Layer 9 of a small transformer language model trained on English Wikipedia (16 layers, counted from 0, width 64). Numbers have three digits each and are written without spaces.
Take only the direct path to the model's output, skipping the later layers: a vector added to the residual stream pushes a token's score in proportion to its dot product with that token's output vector.

Output vectors of the tokens that the questions are about. A number n stands for (n - 500) times 0.0047.
" interview": 403368428395329540476810415572444342573485310553427264473395342414746555118475469450733232496626593542435362417214366522485519336492648553457306652557669591345392631507564579638365545342643460
";": 354542547573477382381355480661490617510326559384521453511398606451399470518494481511621564615300417410524602363345473526524537531389497362528590304568511493389710755533584658525479674569556286
" Hard": 468450429412348502620560330495342485517442463496470645648479482534545471444459586469440513522615456484479416419516487288367515546683568291432493619466408479464527553462555450493642531421577602
"core": 703378368252408372641571505738362429569492287608521595500362521513466396595548482503677250562537424474523235421643546577284471177594632375541531697479659641606615562485595486683897761543704463
" School": 295361458324459667473697367444410569488516428509547553325356351678496416477539488496460447462484748542446405585367323599548402552565457459434636678217536659535618470524446480507689491583755581
" Cup": 671450453262583393681635391527328541520446472505518545390511558485422413333484450504461590375512672468430425558279370427468454435497410477449391693472442662592737515505410580512404447469604318
"Best": 632461491309484381481460441677271368559511414355523658482467340646677346159688486470481320493613523512428298500432300185424366253642642422472447624456590520616386606434396449744682529430674389
"akh": 621515457373363695561447483346322556585448681639514603539777528599435386421652413473705438424561587733513201472532428449530322583411524373623562530387579504516424613511650479520371455242645576
" Directed": 782490474436218444605533244397566202567504224369438561393624324577860402349521484504556400463495514673374026429165396652514511426563355442257339577514534587137559547436635536712681587651731613
" S": 485504537380506538540485408462535466456482516560431409591641423467388492509568444488441621387455404432532401523566448459498516399504456459497504397484617545449591509489437390425553456452574487
"cio": 660372550606484639467655575476517438576356488405480344193567484578429396278486416471309283340445391678553042259463227545461241403562556405446618565459548488382820628524472427701496507400618528
" Pictures": 403448360423430523621526495538187342527366367440308350368392227562626315308573545518566418496724401514460312486190214266363405309588709289458533574426634571274611543510809603555566627625724720
" 7": 463567467703521457542564531522440594490430574592621518592527545493497487430482375486489507530511524483441489426523503542428571551405520428364353615605411577592397565456382392396500494418568525
" shoot": 606343412447429412790730360619350437558494352651368573515488584520559526431545280515733437509487625539496457325476496463339512400723510487369472514446604593539411414473786494569538599400646470
"ble": 490410479649650611411644300542655438520450497451601451358441487554473353632533546492430319590788506521459215552477553375630558476503732540479450471654437493623566490496621602519661482151586507
" College": 372403393429401572561562417349471518482578421524460506337332380691554388479470394506381445516494736445470413648326451540459354500519624483470552699295658607589667594500378545509523443465685635
" SF": 387491471386448531604555211542479583526444529632356511526531434401386396474538433482608569412635646599407308336674314431508527493526418349464514559549606585540492579455542432450566505456676537
"O": 626577504605602407293459463618465472502531494628509462534500344675497370345578394516551652421468333602544385563376413422641303438583519380507551535417507483620430479452568435521549520517486402
" Date": 455389447479274426472572291503351538524688354485631497462367418632400442585400438452668371363424663575411228384342475559474595362389379439398401661376451605496623500468608427497610400454733381
"uit": 566495355394243435371813709554428406517361691467483542380510654630500500577716496446455326533662732824508305510552552441325322155478483540436276422139439565554508575458370670711468531390672653
" Design": 486605490377366520431619336460371489519427519395342531472467279595688467500420487474416471421436542510440310527328583642352342315570650578511515717453433579342618591472602505642692494621535645
" 4": 488581460665582555511630592500454579473473518523632509556634545459455482482450340493457538524498500481448455448438464577478581481422496377446487604646446609649476500465380365375517477521514394
" Corporation": 382405381317489605521666446622275429516394567399365471327418244734496412454591450510530477379621640622500230538529335396392339491526590356497510508304591612212587661502616416475434574613708733
"ente": 573264414466566482615405530665430497521427450425429638407728512708749383645547358463476160486544516817505331367409495549775419172441431596475342646649319525548691552511630455672668383470653811
" Sport": 534449484257438379609632428368382507529467476427464517540472392411537431367438533494462445393415525567419370525476354377439405281669558410376525638435406527615697704508546483477522422503718631
"haus": 560456360319218739526604423609386425569476455519367791500504515500513461412681567464656419490439511619450556517545473690422359390440776400396191575437399360389626453479492597475672507614554551
"hn": 538500508197477638546500428375542619559540577412428742467492418653645388459657449488554503603500441725508423461645428374475508266633606420512485405586531470322677532520541703703410494429483568
" Channel": 441400353503465500604497305419429411495509675470505387514436350526404457540607390504657493478704594599390272480282364296509360557458657330494347695490481562375512547487633454577582520529731538
" champion": 552441368255569448710383504664457535544395378305299658538625503493548481395494274520512436348473585425401324565263504387536405374649419548310423595521528566536565477474585494556367572426687483
" Qualification": 490541307478475384616734067720284549528543390381347713434569479479573382528655536421393609322431568465369383490374525401496486267547525620342473723387668623524524728476585549617520534491836649

Output weights of attention head 0. The head adds the sum of these rows, row i times number i of z. A number n stands for (n - 500) times 0.0013.
o0: 418589130700578407361591625658485461412500735546543423531722564312568550590488507394504467376519535281292352370421499615503308634206551526468573752604491453712525458324447381610428584511479207
o1: 631414553338467339660505706439474609662419430583429539505410408388325632575554532535546698635326479484464370395303229472545814335618468511500423597461483409719526603572468779525208620703633431
o2: 688547401401542506359558371437544528565548265369597402481578591306440492333608836389579486652678401523523475531422501535638560453412286491361693571503513503538501456317511618450397670387414282
o3: 490577437490666765385568499041512601578701711493427639600554406312518710605631431562670539525393551630397415443592309569529618198471474463553471420699681564339541307690484490586534403448377462
o4: 502586530650385627520481407577412532712428492490471315742524620361544568225448360551594527511303612614580582500505617526530460700599444659547549485644429558256700359450648654625305570352310500
o5: 384492684412533511503383333484401621362325710473627487398548636642455377530335621569422797382515484630324383447607475655550363617277621374792562289490513419526664442654532547368627392510356423
o6: 392747568557556390712613528389341537663440407436497517720472372402575453575664437647490497486609456493465344572382736264642606418700775410528473556335415429501627260534429340641545643647489543
o7: 354553523375517512460475508363542534389348775371610708457287488630589696539462687410366519579490640395515618479568544532416647550528273347625331637627780564447369383389585605582498671438671462
o8: 494464633703334319669411540525453539717614441503408491569707722174587625518549450513630517226321598397571444578460275289531627418565393436525579632582479579490234421489677385747597376442367468
o9: 723357547623389476533640844586298473522458419659629344388438566419562648539441394655514401643558502457576639295680791661397637479353407411363419491597452555505322400473317484345637469486285517
o10: 840582703313676291318529371496429533404397577484677468438327358534415398454487501674460406310523466386650618448380250461458445447434514614372629512503581428391478454518659544505585312827378568
o11: 614561487508533548658252467266555992540444355346493652489325644667491527682384598412860377635572490536397368626303481508544572631404488572410546718325319543425445420561476680571574309332607526
o12: 601387529753592516455588578675550424590300415417625672530351397533573620361486204618269366616556541675356316494264363687546784489420432520666511555661361605691406296681627515694584608639505354
o13: 315523594575413381383553387636563585582764548462514499613338432653798505579587560357380671571660574371400458658484857539774383381479373504386434578448559625544554574478493731456415398478387587
o14: 669388576544513385497521455554426641579266459583370520697546634345582542469493750419245593475567439489401316533534544476247672463562518370519453495554345491591583740538314390490593522461488531
o15: 409397515439571681578528251361445433412230303629548355179621524570500613462595421400416609472359347678500449534475728564502590563498349717657277478268588515589573547663788516430391411412558477
o16: 330346581357453343629551552685408637682635460545550322457615385578323464552431421456663375386451478702206621677565557367368572558520318359429661750712554336515694379650415521597482637515444602
o17: 386414446369511331529667517737458506348557405411198497414353529337629681565246498517576542430590410515604471466528444550571293403731707547520463583541554739490458440641561403436483534587727498
o18: 491475503582772455497896345552411667714438565465744608460497664422575496586513498323557319500544606533398511590571459719472532475556414452413496404363531511395427488380353678400464606314400570
o19: 653227513168384528618482385483506530518549563514330707657432475498406481421563620437602400268528585531600649561652577723382438355491618553488513419607193346665433422473705629473528684607535385
o20: 372384613628543512557401508600531690486610520367397548462396615460390148427587438446573578305659693441697421503459592481512622493568371579554455491579570687666376613346306447342445455517606349
o21: 547450522564453487531681298615559588507496545629605485657832440622360499426567672559789453637566284444576761355686420514613697653574515344605609539503576552527428422282619605412435568575601458
o22: 440480621645401562672519486221427449443567254628704696499438650659318758479416405550396637510602443293303599598514404542660462595561391313314397623580298611560610678544319452353534398600430288
o23: 369503451669461624497523441620547571685511696688563573304438628647440560696510377584642583243381365675523555420455671619664559421318485463359303585657478338466392585334368413440364517536649402
o24: 484497484777512550405556466529394291413423680662640598558499430351351434685481535441699755523716439475214363402504707358235630563616625425437573474641244503236493408704532371442507558760538533
o25: 512535304309312525426544581546493627318422452714525344637108396402547437372595346502457562590518618188699489482498417351391692518353527335162597815423240440496500404396611400475534518387458376
o26: 715486348601585641745176624552452561519476403431351690623664436539581517683525451541461478368779249232440604394396555521485577298433442743393478136567666534317509354469382709379537729426449438
o27: 618622519537546450757569155541405438414505479601586464607658215495519532387408546489363619540689476606542434339405498603385350740392399551370261376547330657693295487636645521330154438214504600
o28: 578450504491369544494468326368385439392488546569695745326534552497619496473434449577316560631370513455433603484356765423431496446620404866415594454646356425512544542679546602850455410723447244
o29: 514452619367648470624554501592533420644587578425425357578718473608388590473504221269459434313423636263462393580725681497456386499448247218647568499446238524357540815505540203444425426540712368
o30: 601629362732571547735500597222325556521413512479670667293636420481588326458540528455709466490414728518430856618569530604508330501579582426658593515370321413553607692410570565368410458594241463
o31: 421526614579276465368328690383738248589462304465559368525386341595370628723466540495542499600809538642608396460332489586538454481478584381620570534619740345108353641626605462377378445411284352

Each question shows a token from some text and the vector z that the head gathered there. A number n stands for (n - 500) times 0.013.

" 64": 632688662346561562350330565710612476583352617333552489430604508525444582417656376214606605509508
Pushed up most: "core"

" FRA": 592600504340545620452467534554585469457563575464460478476531594468411527581566592478591629514469
Which two tokens does it push up most, strongest first? ";", " Cup"

"rov": 466556513477477543506466480517500486521514500458481508453513471499459503533484507468545539514475
Pushed up most: "core"

" |": 683549632494474594609443500619602475687436705372402313589355573457609560534584446494526514482375
Which three tokens does it push up most, strongest first? " 4", " 7", " Cup"

" Hong": 347714416403474557523531589414455616554319604515430542232498558703521430490494374474416380463538
Pushed up most: " Pictures"

",": 743541566535445577553403472722554347706370746372457342606337684578731654525680395585341475504395
Pushed down most: "hn"

"ble": 418307545446362693560468352401422621657521521529446422472455566595385494555465373555613407512414
Which two tokens does it push up most, strongest first? "ble", " School"

"-": 553571599496482560521457491586541499553523525397445399412511489465502441551548537443561483553406
Pushed down most: " Corporation"

"A": 210481354563549633515549452565564403367443659582496384451518649402473517607622616665466549310363
Pushed up most: " S"

" K": 626433320426487554502351539392663525555497389518642133308357536456491645519598486480635491514474
Pushed up most: "O"

"K": 613411282500561479521357564328698534517583423466540174240307573317373777451644530486668432434355
Pushed down most: "core"

" College": 360451426386454559511524320365485569462538513523490563353373639291481394419629411495653465591472
Which two tokens does it push up most, strongest first? " College", " School"

" May": 436523462419667487580325549623450386559587373534510586683664563572448544555511445410623485417509
Pushed up most: " shoot"

" USA": 562585596503468574519451497607551488559529528375434402397511505473481442565550556431574483544403
Pushed down most: " Corporation"

" English": 435506519470479557534536435325456543520394536378484485327406575536404328514477645595521339585481
Pushed up most: " Pictures"

"uck": 493556512468470540565470464381502428451478562467438534514434480549475516440537528516532428468384
Pushed down most: " Date"

"val": 317534547424571490578422496452511493651386574652510410492522408581558361607491527594560605525487
Pushed up most: " Directed"

" The": 457527562486486534494487516462492582523470533468429444386497474428540385550497520514584458508569
Pushed up most: " Directed"

" Round": 415369461403522577625261519384643664827503447663521433541563605483494512460346526414668516290503
Pushed up most: "ente"

"6": 552500370415530584520406523688477584558584574385523435535432504492664719571779502469466410477425
Which three tokens does it push up most, strongest first? " 7", " 4", " Date"

" won": 620537443460492538536474566307568506582510493465434504448594513468517511354557613589497634529379
Pushed up most: " champion"

"t": 544548511536375544481538472368516681519524469547607573437561494415611595635614428479616553435579
Which three tokens does it push up most, strongest first? " Date", " Channel", " School"

" Hard": 483549531458477564497499466514494503494523531465460475464511485485465493530503468457516526503483
Pushed up most: ";"

" Z": 406671429459478542515513519414503557542414544535506466303529527598482466556541435526460469516531
Pushed down most: "uit"

"\n": 471533500463443569528487473507523487502482528462468495434525516451487471540520511543541490487483
Pushed down most: " interview"

"ock": 378551375579630496603608469517413512544521602503515556623604558490499558595492521617508477482479
Pushed up most: " shoot"

" 6": 529506372392541598504454493610477590463601552382519452519489376471601700500797417400431355493438
Pushed down most: " Directed"

" regular": 548657505451452518586479542451488431492543507448525592436473631406620550469556575529523541517501
Which three tokens does it push up most, strongest first? " champion", " Cup", " Qualification"

" of": 468515482487490538496496443463510522475454521488444444471500533464484441506471519505549452506516
Pushed up most: "hn"

" SR": 616588508362527634424486537532580472442580557477455463480511576462414512550546535454582587513463
Which two tokens does it push up most, strongest first? ";", " Cup"

" S": 464554552478490543508489473519498504519534487481480491430495497489480478532489483490491515492459
Pushed up most: " Pictures"

"H": 508552533459484577515454474498525485527546494463474477420482517506488503511523462483475498487463
Pushed up most: "O"

" J": 285508434491476445354461241491471487450597523429559323474409762333492533459639647493419451355613
Pushed up most: " College"

" Men": 567520646381500535533469443374529534485491552495421438430488501446615343509651485569498503653376
Pushed down most: "ente"

" Mul": 469543525457486537512486459514512504491514539468468478480507516454470520511480479481519490510496
Pushed up most: "uit"

"ur": 479547533459474564502498473514494505496525524461461477463512484483464495531505466458519530502479
Pushed up most: ";"

")": 498368432311475636415485424485516583609383544348423524551536411567347576571635500465287585389551
Pushed up most: " Corporation"

"era": 415482491397229595409346490547571558476389483494471384279443285535553405438449488504589583618663
Pushed up most: "cio"

" 5": 565609550409549557562512505560515522450578577484414451492498518504337505552557491440607609485473
Pushed down most: " School"

"h": 309593539514545507537353585434560565682352513525468535301537409604559277524663474462414465505518
Pushed down most: "uit"